Layer 3 of a small transformer language model trained on English Wikipedia (15 layers, counted from 0, width 128).
Take only the direct path to the model's output, skipping the later layers: a vector added to the residual stream pushes a token's score in proportion to its dot product with that token's output vector.

Output vectors of the tokens that the questions are about. A number n stands for (n - 500) times 0.0031.
"ings": 375,443,538,701,533,422,560,335,616,564,379,520,344,276,445,425,512,654,627,396,599,548,408,606,466,274,373,548,453,588,569,484,577,459,448,532,665,503,535,427,522,417,530,477,388,401,278,481,526,654,441,585,71,652,500,304,435,510,568,638,472,426,380,522,450,541,415,572,473,433,471,687,420,622,548,363,625,561,472,522,504,642,736,416,497,523,625,321,674,473,496,447,589,603,560,471,433,373,323,576,428,399,241,610,433,462,617,505,555,520,681,779,427,683,694,303,324,493,493,479,320,460,641,416,705,550,444,342
"199": 662,535,567,462,466,525,489,376,596,404,491,506,374,515,527,401,612,640,554,400,578,835,497,438,473,458,372,565,414,448,562,586,470,519,447,587,586,608,361,505,621,692,411,459,574,382,601,498,414,621,405,512,547,443,411,592,536,528,464,442,578,376,365,593,561,381,598,618,545,585,491,542,500,417,612,460,440,512,467,476,409,432,577,505,399,530,697,575,536,545,307,388,590,591,478,383,564,333,371,638,433,326,494,370,590,330,486,445,397,598,497,447,535,510,706,550,494,627,524,620,375,734,413,428,491,447,526,358
"inning ": 402,367,549,377,486,619,459,370,674,507,464,425,490,588,591,298,560,394,605,689,504,669,458,563,306,584,443,567,339,407,565,405,453,529,612,623,541,324,620,430,483,428,484,459,444,435,326,488,540,301,575,532,348,465,460,516,377,448,542,811,369,588,261,596,386,540,733,566,464,579,412,589,447,236,486,361,688,622,696,308,504,361,693,450,613,471,845,594,456,371,457,399,691,656,530,480,330,543,265,647,517,537,300,576,596,428,746,686,237,438,684,553,261,456,500,474,776,323,489,280,438,635,511,340,654,496,465,306
"unc": 546,590,397,469,473,384,705,327,550,337,444,231,514,454,298,227,410,386,574,500,380,549,381,362,500,493,651,464,363,584,655,619,404,591,219,624,612,613,513,490,484,582,510,300,382,444,450,488,829,642,554,431,612,355,511,324,393,456,616,582,576,462,519,494,551,437,317,516,347,597,494,576,455,417,559,412,671,375,585,394,606,392,642,240,516,429,744,457,482,465,504,609,766,704,511,394,307,391,418,541,616,859,416,433,490,465,553,357,313,557,570,504,542,408,420,497,456,572,553,400,513,479,331,627,752,642,197,529
"is": 573,475,525,476,460,382,417,412,469,597,418,523,441,554,379,383,487,471,554,512,524,333,583,500,705,547,586,525,475,532,510,373,429,437,590,472,590,581,495,528,424,469,482,672,569,588,618,506,486,502,478,498,445,481,500,579,623,537,565,546,420,414,622,467,453,598,589,531,569,393,426,621,574,444,590,475,527,439,451,408,521,616,538,630,662,658,653,347,511,570,542,569,566,574,482,357,352,666,386,551,514,611,526,461,565,470,475,401,820,472,549,658,454,447,431,546,584,435,559,465,638,420,608,449,525,472,420,414
"friend ": 587,541,515,511,796,477,421,350,775,356,473,317,462,613,607,450,443,297,655,555,651,861,188,348,414,418,450,661,456,604,345,595,679,508,508,588,379,464,668,527,533,449,389,700,497,464,331,481,491,531,606,500,267,317,585,315,312,701,775,594,548,427,347,655,392,486,569,703,191,401,551,525,448,412,565,219,549,637,428,656,642,664,611,332,514,463,922,266,440,488,588,433,439,759,214,519,293,326,590,420,769,440,403,622,416,594,545,443,153,344,569,580,380,397,573,310,444,591,173,381,474,690,397,685,756,702,407,567
"9 ": 541,528,506,571,478,618,498,536,665,495,553,605,580,487,425,560,508,545,423,498,530,695,535,586,517,534,390,423,471,496,512,567,520,629,522,502,466,617,686,442,384,635,433,410,524,521,442,499,546,554,521,523,519,440,437,465,550,604,489,486,640,606,428,584,506,545,610,555,541,513,547,436,444,594,333,534,615,409,522,579,433,558,464,532,455,328,512,556,494,438,417,476,390,509,430,324,464,465,418,600,323,592,517,442,495,492,586,529,535,580,542,416,391,611,513,408,656,415,339,381,565,614,568,503,615,407,376,592
"code": 523,464,413,358,429,620,529,591,797,420,530,422,292,512,661,259,404,337,756,414,606,782,669,590,403,346,556,618,561,384,390,653,548,433,470,361,645,569,634,507,581,615,459,725,503,391,333,462,558,421,577,641,594,541,496,522,577,524,570,488,350,570,419,455,326,542,440,375,607,612,387,773,357,517,390,390,637,509,666,682,680,561,739,434,383,396,849,461,264,391,347,548,691,759,386,679,366,429,626,689,380,484,500,567,542,558,564,296,516,500,595,489,375,566,500,691,653,680,628,350,446,533,594,430,651,613,377,582
"any ": 549,506,300,676,493,543,500,438,630,579,585,403,588,543,472,367,534,490,737,471,215,508,464,639,496,487,238,510,509,678,615,555,444,704,680,568,615,429,436,487,418,691,250,381,524,393,287,483,469,721,556,707,404,487,667,478,559,318,798,584,440,691,580,620,385,518,677,491,484,774,315,607,479,514,435,474,596,556,542,574,630,564,780,527,574,614,626,603,436,507,334,514,466,748,464,637,455,493,381,528,283,548,425,360,698,477,423,402,328,383,559,551,492,513,415,605,448,518,514,352,503,476,544,780,636,478,390,571
"ational ": 513,536,519,626,493,434,504,291,651,587,334,312,349,414,482,486,295,655,496,568,556,649,455,404,496,442,421,458,333,491,670,682,548,461,464,602,669,455,312,531,394,617,470,460,554,381,183,480,593,424,478,487,645,263,771,434,437,470,500,355,446,646,319,580,571,419,556,394,330,637,452,794,600,531,447,323,582,509,574,667,509,602,555,392,462,365,555,415,367,430,439,569,618,573,518,483,435,293,491,758,597,360,411,518,517,259,719,291,406,443,715,614,408,668,623,413,371,443,730,571,510,463,317,467,500,402,523,324
"c": 600,397,504,539,402,471,662,526,467,541,543,565,575,390,425,459,469,523,477,600,572,484,549,375,520,466,608,511,542,389,549,517,494,363,345,377,551,423,451,462,417,552,416,372,552,484,569,515,521,532,649,535,369,464,656,448,599,531,508,462,418,557,648,525,530,448,492,511,523,487,510,426,464,530,596,644,438,598,487,574,477,439,442,461,683,518,597,478,563,558,465,418,472,583,623,544,497,419,683,424,584,558,522,516,379,402,488,540,610,632,449,434,640,341,463,490,604,426,552,547,477,375,573,350,424,519,363,509
"art": 425,478,300,534,511,464,555,457,537,649,624,497,184,657,479,444,607,552,577,520,437,465,559,419,496,529,473,588,629,495,423,503,559,506,681,653,598,609,475,520,468,551,521,295,421,294,487,493,800,459,529,495,439,472,583,497,354,517,578,617,532,386,456,551,464,616,553,291,421,426,393,622,426,509,483,548,628,553,474,560,532,654,577,503,511,537,623,649,412,409,484,356,800,450,512,444,531,385,417,476,405,429,496,366,552,523,663,195,596,378,589,448,311,483,542,492,574,639,521,434,516,604,628,559,550,711,571,402
"week ": 510,395,339,473,513,601,277,399,741,476,459,312,334,305,629,429,524,351,646,654,563,873,407,468,263,463,313,599,459,558,569,419,472,431,523,375,603,476,634,417,450,488,505,451,627,421,424,483,565,527,406,595,340,726,676,522,257,661,706,551,431,565,337,594,453,444,672,798,519,668,558,383,524,500,399,408,546,509,394,613,554,560,572,463,481,672,740,523,688,569,463,378,563,714,468,601,446,559,203,814,382,506,388,618,503,336,552,263,384,410,579,554,435,312,529,518,658,444,392,465,519,625,232,524,559,575,587,363
".; ": 542,475,369,473,807,638,406,481,561,537,477,326,245,636,407,286,500,363,459,285,322,748,321,519,530,404,431,670,661,548,445,577,500,554,397,599,566,550,491,621,609,512,402,542,520,531,407,488,372,576,306,448,469,454,282,339,523,260,590,544,478,491,339,503,412,309,492,528,531,442,301,440,576,557,462,389,560,333,577,692,549,342,509,436,390,465,807,367,682,537,386,465,603,551,323,625,411,378,504,516,566,475,500,592,651,316,596,590,642,323,684,546,335,356,629,551,508,323,531,528,488,667,667,512,704,528,415,462
"toge": 355,358,467,553,598,558,758,473,784,548,346,358,462,400,829,339,410,492,557,401,626,729,405,637,276,476,436,647,444,478,234,553,562,626,466,294,533,508,515,461,526,551,418,577,556,484,214,471,747,567,533,301,442,206,545,475,546,314,876,626,191,581,341,493,553,545,619,433,441,606,552,714,441,729,576,368,640,340,727,480,653,575,638,436,333,555,726,451,693,758,385,374,364,935,378,416,436,338,335,671,579,313,139,455,492,473,561,316,383,391,565,530,341,321,381,522,611,268,459,323,467,567,516,719,979,521,553,455
"ult ": 615,422,516,357,593,381,374,395,568,561,547,442,504,567,663,424,518,379,535,520,500,713,469,383,467,406,507,394,540,516,529,580,557,576,343,421,664,614,640,472,455,534,441,511,442,360,359,491,555,528,371,458,560,379,667,479,292,561,602,445,466,305,441,449,460,610,391,566,444,505,619,416,472,520,459,517,393,432,453,469,475,669,656,584,484,351,708,742,410,593,322,467,513,478,521,313,489,573,410,701,586,538,419,544,529,307,532,495,372,565,714,506,459,308,467,510,390,533,494,580,612,822,466,541,590,518,353,535
"level": 621,567,386,567,257,528,523,422,881,562,392,462,333,632,500,370,474,442,445,602,543,612,526,671,270,155,421,786,443,399,400,593,657,577,604,447,441,414,558,486,430,540,548,591,576,346,476,490,711,554,308,366,368,447,540,484,528,426,640,301,513,596,336,597,369,541,687,497,409,569,351,651,421,384,348,549,582,631,574,515,584,574,481,677,408,454,787,435,339,394,440,363,750,790,347,372,553,419,356,714,605,598,412,596,702,427,526,322,466,246,588,477,526,348,340,572,588,283,485,232,373,457,590,345,588,470,396,388
"Area": 455,450,367,462,496,335,579,459,624,309,457,288,471,366,441,181,490,382,650,654,492,928,470,457,422,401,356,639,523,552,588,455,626,478,521,341,901,560,446,532,473,428,447,562,541,485,588,443,464,500,276,490,481,479,343,660,566,413,566,491,503,503,322,403,653,683,620,424,516,441,552,391,638,460,514,252,779,552,494,375,655,662,814,511,507,335,538,381,337,486,464,281,701,630,367,521,390,449,491,547,450,658,425,515,694,411,698,112,563,489,610,607,422,377,335,523,621,269,706,278,467,590,446,457,887,553,572,649
".": 520,563,489,506,698,706,498,593,487,531,562,566,554,516,382,526,626,449,347,446,538,433,489,498,580,389,438,570,604,618,617,478,546,493,645,515,514,493,640,566,404,575,514,378,494,592,560,509,319,443,367,447,534,646,481,458,498,405,512,473,472,558,442,472,437,441,363,619,537,456,414,483,569,662,507,539,424,483,498,483,365,378,354,636,400,532,702,427,652,568,554,473,474,438,441,558,404,462,640,434,448,588,509,419,477,537,493,571,582,511,552,602,525,478,561,500,522,408,557,572,606,514,512,594,537,470,523,456
"An ": 422,519,535,531,583,458,473,390,665,379,472,379,396,554,720,524,489,711,584,475,653,619,615,459,493,405,396,381,375,624,497,634,632,634,590,556,599,517,390,557,636,712,401,554,436,325,444,476,664,533,443,436,408,400,610,524,404,494,594,554,511,487,423,552,457,497,557,573,473,607,560,488,292,518,427,460,589,415,536,546,641,540,628,368,354,328,433,317,393,491,364,395,651,550,472,528,383,375,460,636,481,582,378,545,479,362,545,528,452,466,542,677,363,528,494,294,493,454,662,310,459,594,602,688,770,577,572,404
"→ ": 488,398,459,432,484,267,344,306,618,338,389,357,115,527,562,85,453,254,748,451,386,780,385,433,320,404,301,443,436,638,678,531,546,357,639,436,566,468,659,571,575,452,157,679,687,459,360,462,464,649,582,533,373,263,447,551,648,469,568,489,426,548,444,504,513,461,351,478,537,557,278,432,479,488,577,166,751,471,726,550,659,516,420,472,438,328,899,477,417,476,576,227,402,569,321,821,565,504,308,677,451,625,194,661,338,577,545,519,391,429,574,740,228,662,314,558,570,307,322,242,612,553,536,476,879,696,487,420
"s ": 473,600,432,643,429,646,421,635,520,576,539,706,523,493,677,555,661,551,644,493,515,466,450,419,504,389,632,593,529,480,428,624,488,480,594,447,471,678,476,481,482,485,273,563,697,654,456,506,579,535,404,446,426,428,715,421,418,609,424,665,687,405,616,638,676,420,477,539,532,470,420,506,308,497,487,530,443,564,417,659,587,544,683,576,464,578,664,351,405,435,612,447,664,554,491,589,447,414,507,420,416,590,421,523,466,569,394,630,672,494,600,536,574,473,476,361,526,602,494,657,510,470,483,446,495,402,547,521
"classification": 756,466,378,431,416,578,533,236,838,473,352,221,519,353,668,191,390,337,820,496,707,836,532,572,165,348,505,526,265,459,454,795,664,413,361,634,695,478,364,504,437,471,274,662,666,196,211,478,627,723,404,512,268,509,366,372,627,553,538,560,416,359,169,374,336,602,578,403,329,628,313,643,556,445,122,254,736,381,646,621,740,464,680,341,368,312,836,552,431,560,385,342,590,881,557,457,379,472,477,613,593,585,356,537,414,510,764,248,559,336,597,828,500,283,408,259,732,500,430,402,416,586,418,484,642,581,485,180
"ago": 397,494,536,528,663,467,591,369,627,493,408,369,372,321,557,268,369,733,450,542,466,525,397,600,301,517,312,516,600,193,724,433,548,486,587,584,435,369,428,565,791,503,347,413,533,309,589,497,613,573,599,572,325,285,255,547,577,503,828,409,385,455,328,581,403,434,544,333,464,477,446,511,433,413,613,432,449,440,692,567,616,521,495,517,522,624,568,365,702,479,385,515,496,586,382,304,352,634,348,603,493,536,509,710,584,422,394,472,475,248,635,544,642,410,500,431,472,421,511,378,378,624,583,579,827,636,292,651

Each question shows what one neuron of this layer's MLP adds at an activation of 1. A number n stands for (n - 500) times 0.0021.

n21: 521,525,456,489,463,546,616,533,496,495,534,428,494,528,439,487,496,461,450,483,564,510,502,452,536,569,455,468,545,503,480,493,538,537,431,468,489,537,490,471,583,511,515,505,489,485,467,697,429,532,417,421,568,528,568,532,430,500,555,490,370,524,409,393,593,544,546,550,544,462,496,527,500,492,433,637,411,478,561,546,478,478,553,529,439,443,451,479,380,506,540,461,573,484,483,574,468,464,556,512,471,550,498,506,530,560,485,463,551,485,448,533,499,447,562,588,393,406,500,529,504,470,498,442,519,605,488,545
Which two tokens does it push up most, strongest first? "Area", "code"

n120: 543,480,509,486,476,506,503,500,454,543,575,471,480,507,484,551,516,353,458,478,476,440,512,485,454,428,534,550,431,557,425,531,464,480,594,503,507,588,476,528,600,496,451,519,432,516,344,519,488,549,556,555,452,522,541,539,538,444,481,385,542,543,505,467,585,490,536,459,518,494,463,436,537,481,551,537,491,501,555,501,480,482,540,466,453,380,461,583,533,507,612,481,520,379,500,551,465,484,492,500,479,542,421,510,554,519,446,477,434,529,516,535,459,524,474,567,433,525,491,467,492,551,438,511,462,601,490,509
Which of these tokens does it push down most? "ago"

n306: 552,485,494,494,473,530,580,516,473,563,638,561,514,478,528,426,533,517,532,543,537,437,436,448,531,482,494,546,589,553,453,490,515,423,505,482,569,401,390,493,459,470,498,496,523,531,560,631,528,546,490,499,474,456,600,414,519,530,454,494,533,491,494,536,498,525,415,431,509,445,553,529,557,601,452,535,486,501,542,521,486,493,494,523,507,554,558,514,536,512,564,608,498,566,491,457,616,497,586,514,585,560,428,458,461,499,420,490,614,469,524,499,534,589,530,554,476,483,442,528,511,453,497,448,576,510,560,483
Which of these tokens does it push down most? "inning "

n104: 445,478,469,538,509,420,437,583,472,500,587,571,487,502,500,529,549,390,578,613,495,445,438,477,475,584,537,584,517,455,572,553,546,496,479,606,528,544,508,590,490,498,471,453,506,428,437,497,546,489,475,508,513,589,615,463,465,563,452,514,428,568,543,473,441,535,516,492,475,476,374,599,455,349,371,508,524,517,471,505,502,486,505,635,452,402,541,528,457,457,489,484,452,485,562,390,534,460,437,513,471,570,500,453,497,459,522,530,572,453,324,511,476,488,519,410,473,531,481,467,503,578,534,486,590,583,573,466
Pushed up most: "art"

n177: 521,564,500,394,588,566,491,337,468,583,432,540,545,586,548,506,551,531,471,471,444,440,459,531,503,557,597,452,476,530,502,465,512,427,503,551,476,576,428,453,330,586,500,523,467,522,472,432,502,426,525,482,565,449,412,548,520,477,501,456,418,528,459,547,494,439,466,517,463,497,515,467,453,451,458,458,464,584,449,445,522,516,471,529,545,562,495,475,499,474,511,525,542,449,428,490,535,494,470,560,459,424,526,549,511,403,494,458,571,444,461,491,482,472,495,494,480,526,507,573,522,522,612,412,431,486,573,466
Which two tokens does it push up most, strongest first? "is", "ational "

n75: 527,536,545,521,467,440,474,550,392,543,574,460,476,438,493,558,513,584,523,509,492,445,450,467,426,461,507,452,510,509,511,587,380,539,427,492,506,509,437,591,492,503,409,577,506,385,434,488,537,431,497,474,539,512,406,450,540,486,449,525,498,402,399,531,486,516,549,580,455,571,580,439,502,448,578,490,497,494,520,490,505,566,530,517,496,591,566,528,447,445,434,440,447,495,566,538,502,520,443,457,459,581,453,497,473,491,449,501,488,396,505,409,409,528,525,492,515,503,540,458,452,609,464,479,531,448,545,438
Pushed up most: "199"

n239: 590,526,493,508,518,464,518,451,630,445,471,534,513,469,537,467,514,530,473,543,500,463,507,432,556,479,581,489,491,575,489,448,452,440,403,444,481,522,517,534,515,547,488,501,491,509,576,413,600,510,516,543,403,503,436,464,505,493,483,592,445,456,445,458,482,529,420,463,567,463,403,471,487,556,533,532,533,489,491,435,409,535,513,548,557,507,489,578,465,463,468,425,537,524,511,491,482,554,557,487,460,497,461,495,513,619,450,548,480,479,502,552,508,558,477,574,480,503,477,527,501,513,534,520,518,535,451,429
Which of these tokens does it push down most? "ational "

n149: 515,545,450,582,539,403,498,457,434,524,551,448,554,572,494,515,513,572,431,481,400,502,562,567,503,524,532,428,468,449,478,549,538,493,565,547,479,508,515,540,598,506,376,537,512,517,520,273,507,466,607,470,489,508,507,591,485,498,558,535,522,448,450,463,492,574,547,540,554,577,559,567,366,512,604,468,512,547,564,515,451,530,512,554,464,396,497,539,546,487,475,458,455,588,508,569,508,499,405,533,474,519,446,517,438,429,488,505,500,338,413,477,479,466,566,569,461,461,418,509,452,512,483,472,490,566,382,470
Which of these tokens does it push down most? "."

n82: 563,537,470,528,459,525,557,443,484,535,439,564,497,553,445,523,533,541,541,490,477,459,526,511,509,492,490,461,504,598,535,448,476,413,534,515,502,553,494,536,588,597,524,417,540,464,540,507,562,433,440,543,506,476,543,525,533,506,440,473,523,550,459,623,581,581,513,485,529,476,615,451,347,568,585,619,539,493,595,422,542,547,466,582,492,514,481,513,534,567,469,508,498,572,468,403,548,504,511,473,544,475,564,482,499,540,562,447,571,433,505,503,464,526,510,431,458,488,495,491,448,477,467,488,479,470,575,455
Pushed up most: "art"

n127: 485,439,507,540,507,454,523,445,457,543,451,477,501,548,498,421,613,454,542,472,492,489,585,537,531,429,494,468,461,461,548,468,474,493,524,479,568,506,473,487,536,476,503,518,473,490,579,540,477,418,503,547,496,478,494,500,470,518,566,517,518,482,545,486,534,576,504,436,483,493,580,557,527,492,437,510,436,558,494,512,521,530,535,460,500,499,447,530,469,570,444,555,580,461,585,494,568,505,508,550,523,437,425,475,457,545,490,543,481,557,470,496,509,429,557,508,462,475,488,507,496,505,599,441,581,452,490,410
Which of these tokens does it push down most? "friend "

n220: 527,407,565,505,450,497,473,516,500,485,515,526,470,505,553,463,481,468,544,498,563,504,479,505,691,567,534,454,495,480,436,478,539,518,571,405,580,611,508,472,464,475,527,436,524,460,396,434,488,542,498,465,433,472,412,571,530,627,486,541,426,488,602,546,513,571,451,494,557,465,510,632,493,486,474,581,509,492,480,505,505,418,531,515,423,509,532,444,557,505,466,530,443,524,474,456,475,515,444,517,520,502,469,665,389,511,398,453,556,561,482,581,529,434,547,539,533,563,552,536,520,595,529,435,551,374,500,526
Pushed up most: "is"

n138: 380,549,583,542,576,475,460,445,492,518,520,494,517,502,452,572,470,427,551,401,463,440,505,456,503,572,476,488,543,371,394,607,530,485,549,482,598,511,522,533,493,476,442,481,533,447,500,386,527,458,534,454,592,482,474,497,595,497,497,547,472,527,332,464,495,522,571,494,554,510,523,439,453,413,536,496,485,506,500,525,492,512,502,643,583,451,540,370,579,532,473,517,473,593,415,500,472,466,534,460,510,417,410,555,481,481,498,525,486,563,468,498,424,529,535,481,524,464,488,490,540,463,635,473,477,428,539,458
Pushed up most: "toge"

n280: 443,510,528,428,541,585,471,451,542,476,486,530,507,513,527,540,488,500,504,507,521,528,470,574,524,459,494,538,490,466,548,560,501,473,443,506,511,544,437,517,552,496,494,571,499,476,470,520,478,531,491,492,463,484,431,433,468,530,550,476,485,515,454,534,505,546,436,532,556,509,470,487,528,522,398,461,552,540,480,547,510,522,530,532,518,466,500,480,525,492,620,481,507,579,469,489,491,443,587,493,456,442,543,568,571,534,473,545,456,485,301,522,506,459,488,605,514,544,422,528,544,507,432,525,513,546,454,465
Which three tokens does it push up most, strongest first? "friend ", "classification", "code"

n190: 470,479,539,562,479,449,565,482,556,579,512,552,617,506,423,503,532,553,595,479,458,493,454,469,402,466,490,394,509,517,527,545,405,515,484,502,527,511,450,571,498,451,595,497,550,514,532,440,431,499,536,524,570,496,521,477,475,441,433,445,517,491,494,571,508,555,586,513,509,407,452,580,331,544,532,497,552,496,436,521,557,504,480,478,482,555,492,392,526,533,558,586,544,509,476,517,559,488,548,497,508,370,482,431,530,470,571,547,443,469,577,464,425,534,578,494,497,537,517,503,507,445,469,456,503,474,538,569
Which three tokens does it push up most, strongest first? "ational ", "ings", "s "

n25: 430,630,526,529,540,489,429,458,433,531,507,501,541,521,453,499,564,506,571,549,532,475,488,540,460,473,445,497,421,429,523,541,567,568,540,518,478,510,566,533,675,601,529,507,534,503,529,517,555,473,536,497,432,425,524,429,614,459,535,575,527,461,495,526,506,537,563,545,482,458,475,542,488,545,480,478,497,587,507,439,471,501,439,496,514,508,545,486,528,457,483,467,523,577,478,533,511,572,467,530,562,530,490,455,519,487,550,534,449,521,424,466,506,581,524,607,499,543,502,492,485,564,616,423,456,533,500,410
Which two tokens does it push up most, strongest first? "inning ", "level"

n46: 513,580,501,580,503,416,500,466,471,451,617,546,493,420,456,492,559,514,475,460,519,562,535,503,443,517,456,528,496,514,581,589,386,447,517,537,484,501,527,532,487,484,431,461,479,560,444,505,534,496,537,496,557,612,523,613,508,574,555,532,435,470,566,486,493,501,431,600,489,557,544,470,494,522,441,468,495,417,534,504,453,553,475,463,591,535,487,462,486,549,476,486,460,550,490,498,497,509,581,529,449,481,426,489,504,384,530,454,493,389,472,569,527,465,444,510,521,513,453,441,541,518,492,560,494,500,525,552
Which three tokens does it push up most, strongest first? "week ", "any ", "→ "

n260: 568,505,489,458,558,475,532,454,478,547,473,480,415,513,568,541,480,524,549,455,432,568,552,370,444,483,573,513,466,519,503,512,509,537,588,519,539,466,519,514,529,469,537,565,529,512,474,540,385,459,549,494,437,567,462,442,556,494,513,658,593,426,492,467,565,568,490,498,473,569,560,514,594,568,512,481,611,527,485,461,527,555,356,548,450,564,510,465,501,567,502,562,516,505,547,559,577,526,575,575,549,468,509,503,417,569,478,510,535,469,492,406,600,530,579,537,480,486,493,482,460,497,543,549,494,494,403,487
Pushed up most: "friend "

n276: 546,521,505,547,566,472,494,485,553,505,519,516,506,605,554,533,442,562,435,491,458,521,512,542,505,399,485,525,558,422,503,559,519,533,531,474,430,463,514,541,458,500,561,480,520,527,458,551,500,557,508,503,538,593,519,591,479,376,572,591,473,467,447,480,513,456,507,418,511,517,388,451,571,628,440,504,457,520,498,450,490,482,441,556,559,473,474,553,485,371,470,433,459,591,520,653,549,529,493,497,545,467,554,460,441,506,515,556,469,393,469,367,565,492,492,453,468,430,523,490,403,533,579,562,461,561,448,490
Pushed up most: "level"

n192: 491,504,503,455,451,500,462,521,541,458,509,499,369,574,526,511,399,465,552,537,564,491,486,549,491,493,444,470,601,440,571,524,494,431,484,506,512,473,521,442,479,517,420,453,497,499,537,373,542,577,533,583,497,534,472,426,526,473,479,377,458,459,559,635,531,497,528,482,511,552,475,518,515,435,478,448,506,501,497,508,527,468,479,472,427,446,484,544,481,496,517,514,528,435,499,449,550,512,380,479,415,453,571,479,583,494,553,572,450,465,503,497,403,432,428,499,516,517,564,513,510,532,432,562,488,521,445,522
Pushed up most: "→ "

n19: 563,421,473,459,583,533,461,450,496,377,540,580,558,422,428,508,473,505,349,562,519,435,502,519,505,435,502,444,571,586,491,505,430,442,475,548,545,511,449,471,422,533,453,500,444,525,494,595,526,459,517,536,495,500,579,492,446,510,491,484,492,486,395,510,465,545,475,503,530,618,576,380,555,555,476,541,626,476,472,503,502,516,589,479,483,502,566,503,429,424,505,530,536,498,432,445,549,520,463,544,515,336,451,503,474,554,489,543,519,532,474,540,540,410,547,571,503,494,545,521,484,460,575,541,423,454,476,695
Pushed up most: "ult "

n24: 434,426,415,491,546,497,560,525,574,537,448,483,572,517,433,405,532,514,484,439,547,524,461,509,514,519,493,531,418,497,494,525,522,398,454,527,433,509,516,431,453,515,419,562,465,455,606,427,531,392,456,608,522,450,515,491,543,559,589,493,409,481,527,594,466,446,455,552,426,410,420,522,522,543,515,488,500,456,501,469,433,526,438,503,516,463,592,458,497,518,491,494,491,459,537,557,530,536,526,501,540,497,457,544,463,607,599,567,469,495,454,453,507,529,602,522,503,421,506,501,504,586,510,528,413,510,504,505
Which two tokens does it push up most, strongest first? "friend ", "→ "

n102: 418,507,470,490,475,507,521,493,479,558,433,526,544,490,580,438,445,474,539,561,527,486,468,394,453,507,431,550,445,492,426,466,534,470,454,532,541,507,497,569,569,528,548,515,448,533,488,430,500,497,496,528,513,526,512,572,470,518,516,431,522,494,551,532,446,485,602,448,431,527,524,433,539,484,523,517,524,532,550,463,565,534,473,552,465,472,501,523,508,448,504,548,474,503,466,468,570,503,405,508,420,477,489,473,543,466,549,558,456,394,471,608,433,388,578,516,491,529,574,525,461,438,519,447,455,488,524,433
Pushed up most: "inning "

n194: 487,523,554,544,556,459,489,427,512,438,540,517,454,479,520,469,520,537,555,446,530,422,338,508,483,450,459,557,434,433,473,465,542,439,489,500,460,463,493,497,559,501,500,583,442,430,468,396,509,470,448,606,557,478,634,510,431,464,558,482,550,547,518,471,549,462,552,436,441,561,520,454,544,495,486,417,565,488,526,460,494,511,444,518,474,532,510,583,431,494,457,506,556,529,572,477,473,513,542,451,476,507,429,488,500,471,545,524,512,475,410,586,489,518,493,517,453,483,573,504,491,500,472,582,535,507,481,474
Pushed up most: "ational "

n114: 473,417,448,543,545,497,511,573,566,544,582,503,525,467,500,438,468,556,534,506,458,490,492,457,538,473,491,437,566,540,386,522,586,417,514,473,507,574,539,534,530,476,533,497,502,549,566,511,480,482,517,443,483,563,539,485,532,522,453,515,557,510,536,532,445,476,497,485,499,485,473,564,453,497,436,518,483,543,448,539,560,599,525,499,398,561,415,528,484,501,526,553,488,481,541,579,499,518,486,520,531,493,486,517,517,548,626,487,506,468,509,457,419,518,463,478,455,495,517,457,498,518,514,445,458,532,483,444
Pushed up most: "art"

n95: 573,532,476,488,583,562,473,437,534,525,500,439,461,587,491,597,632,512,451,442,460,418,566,435,487,567,574,527,517,433,580,472,557,517,492,540,503,469,474,501,460,503,448,563,464,497,490,645,494,488,426,573,435,536,503,541,472,454,465,521,472,517,491,461,409,489,465,593,452,488,457,471,500,606,548,409,494,497,510,500,441,547,410,473,513,557,444,477,512,460,527,488,510,481,601,471,497,508,506,504,537,545,483,448,480,449,488,589,557,549,523,521,563,481,466,453,589,582,495,448,486,514,509,419,510,492,511,475
Pushed up most: "."

n125: 445,432,547,551,569,451,496,497,583,575,583,480,625,470,339,570,488,511,488,497,509,536,469,509,497,489,414,574,471,424,481,510,494,578,507,455,433,520,506,522,481,436,582,501,499,484,516,553,589,497,476,487,497,512,511,390,507,562,539,542,517,601,470,595,509,503,465,491,513,570,435,526,538,490,515,457,613,492,461,549,558,490,459,574,531,456,453,486,420,514,539,476,431,503,534,493,539,457,444,458,512,470,449,459,510,518,534,545,436,441,580,536,512,477,518,436,386,533,572,560,604,568,533,547,486,576,470,472
Which of these tokens does it push down most? "code"

n247: 487,442,469,594,503,510,424,445,583,506,478,394,523,426,472,452,430,511,500,498,442,482,592,510,557,462,402,594,506,503,528,620,455,531,554,526,525,519,429,469,464,511,424,570,430,524,480,523,479,550,565,471,616,569,550,487,590,563,460,477,483,482,485,430,422,498,466,639,506,584,497,588,495,473,460,407,465,500,457,448,502,571,574,493,450,547,481,477,583,511,525,558,469,532,559,490,418,535,436,459,646,506,547,462,542,478,527,524,558,502,383,502,548,541,485,464,480,523,522,476,473,521,500,608,458,498,505,495
Which of these tokens does it push down most? "art"

n39: 478,537,465,425,506,467,514,450,504,478,480,591,428,545,516,419,592,510,462,515,479,586,510,520,627,451,573,473,484,490,448,494,505,581,475,565,487,494,541,417,641,538,558,506,607,557,505,401,479,568,430,584,468,551,599,520,487,558,410,428,508,467,481,548,552,540,487,445,557,547,492,452,375,588,546,434,369,412,466,475,512,543,583,448,455,555,524,449,476,536,510,400,421,498,523,498,449,601,535,490,459,534,600,460,555,449,536,424,461,484,482,422,481,569,576,586,523,489,455,518,461,494,559,524,456,537,443,435
Pushed up most: "199"

n178: 463,514,507,502,459,484,586,431,604,480,585,576,638,494,570,459,480,547,437,552,505,496,524,575,371,503,565,502,508,473,556,536,556,525,463,458,538,460,581,560,433,494,525,532,543,517,554,570,464,550,582,564,471,436,525,444,518,573,491,505,457,448,484,485,495,574,555,477,440,541,465,414,510,525,542,488,490,548,414,491,447,410,477,528,420,502,513,457,509,494,580,452,386,421,514,524,534,487,475,487,521,497,524,425,528,429,464,546,456,491,442,505,527,535,532,522,547,443,386,466,584,366,531,553,425,541,560,498
Which two tokens does it push up most, strongest first? "c", "9 "

n268: 474,460,480,422,479,512,518,502,570,492,597,425,514,492,597,544,422,414,562,463,550,666,526,524,454,503,454,523,412,476,512,544,539,477,476,428,424,593,432,411,450,548,459,456,573,429,413,439,461,532,519,547,395,558,498,552,489,565,483,488,460,535,490,532,450,377,583,562,408,567,498,573,520,469,596,373,515,392,506,558,435,505,477,415,457,498,598,610,533,566,514,543,498,481,520,583,570,459,529,495,503,491,542,463,545,467,515,535,508,435,489,491,536,502,537,503,524,464,488,500,484,556,488,488,494,494,515,516
Which of these tokens does it push down most? "is"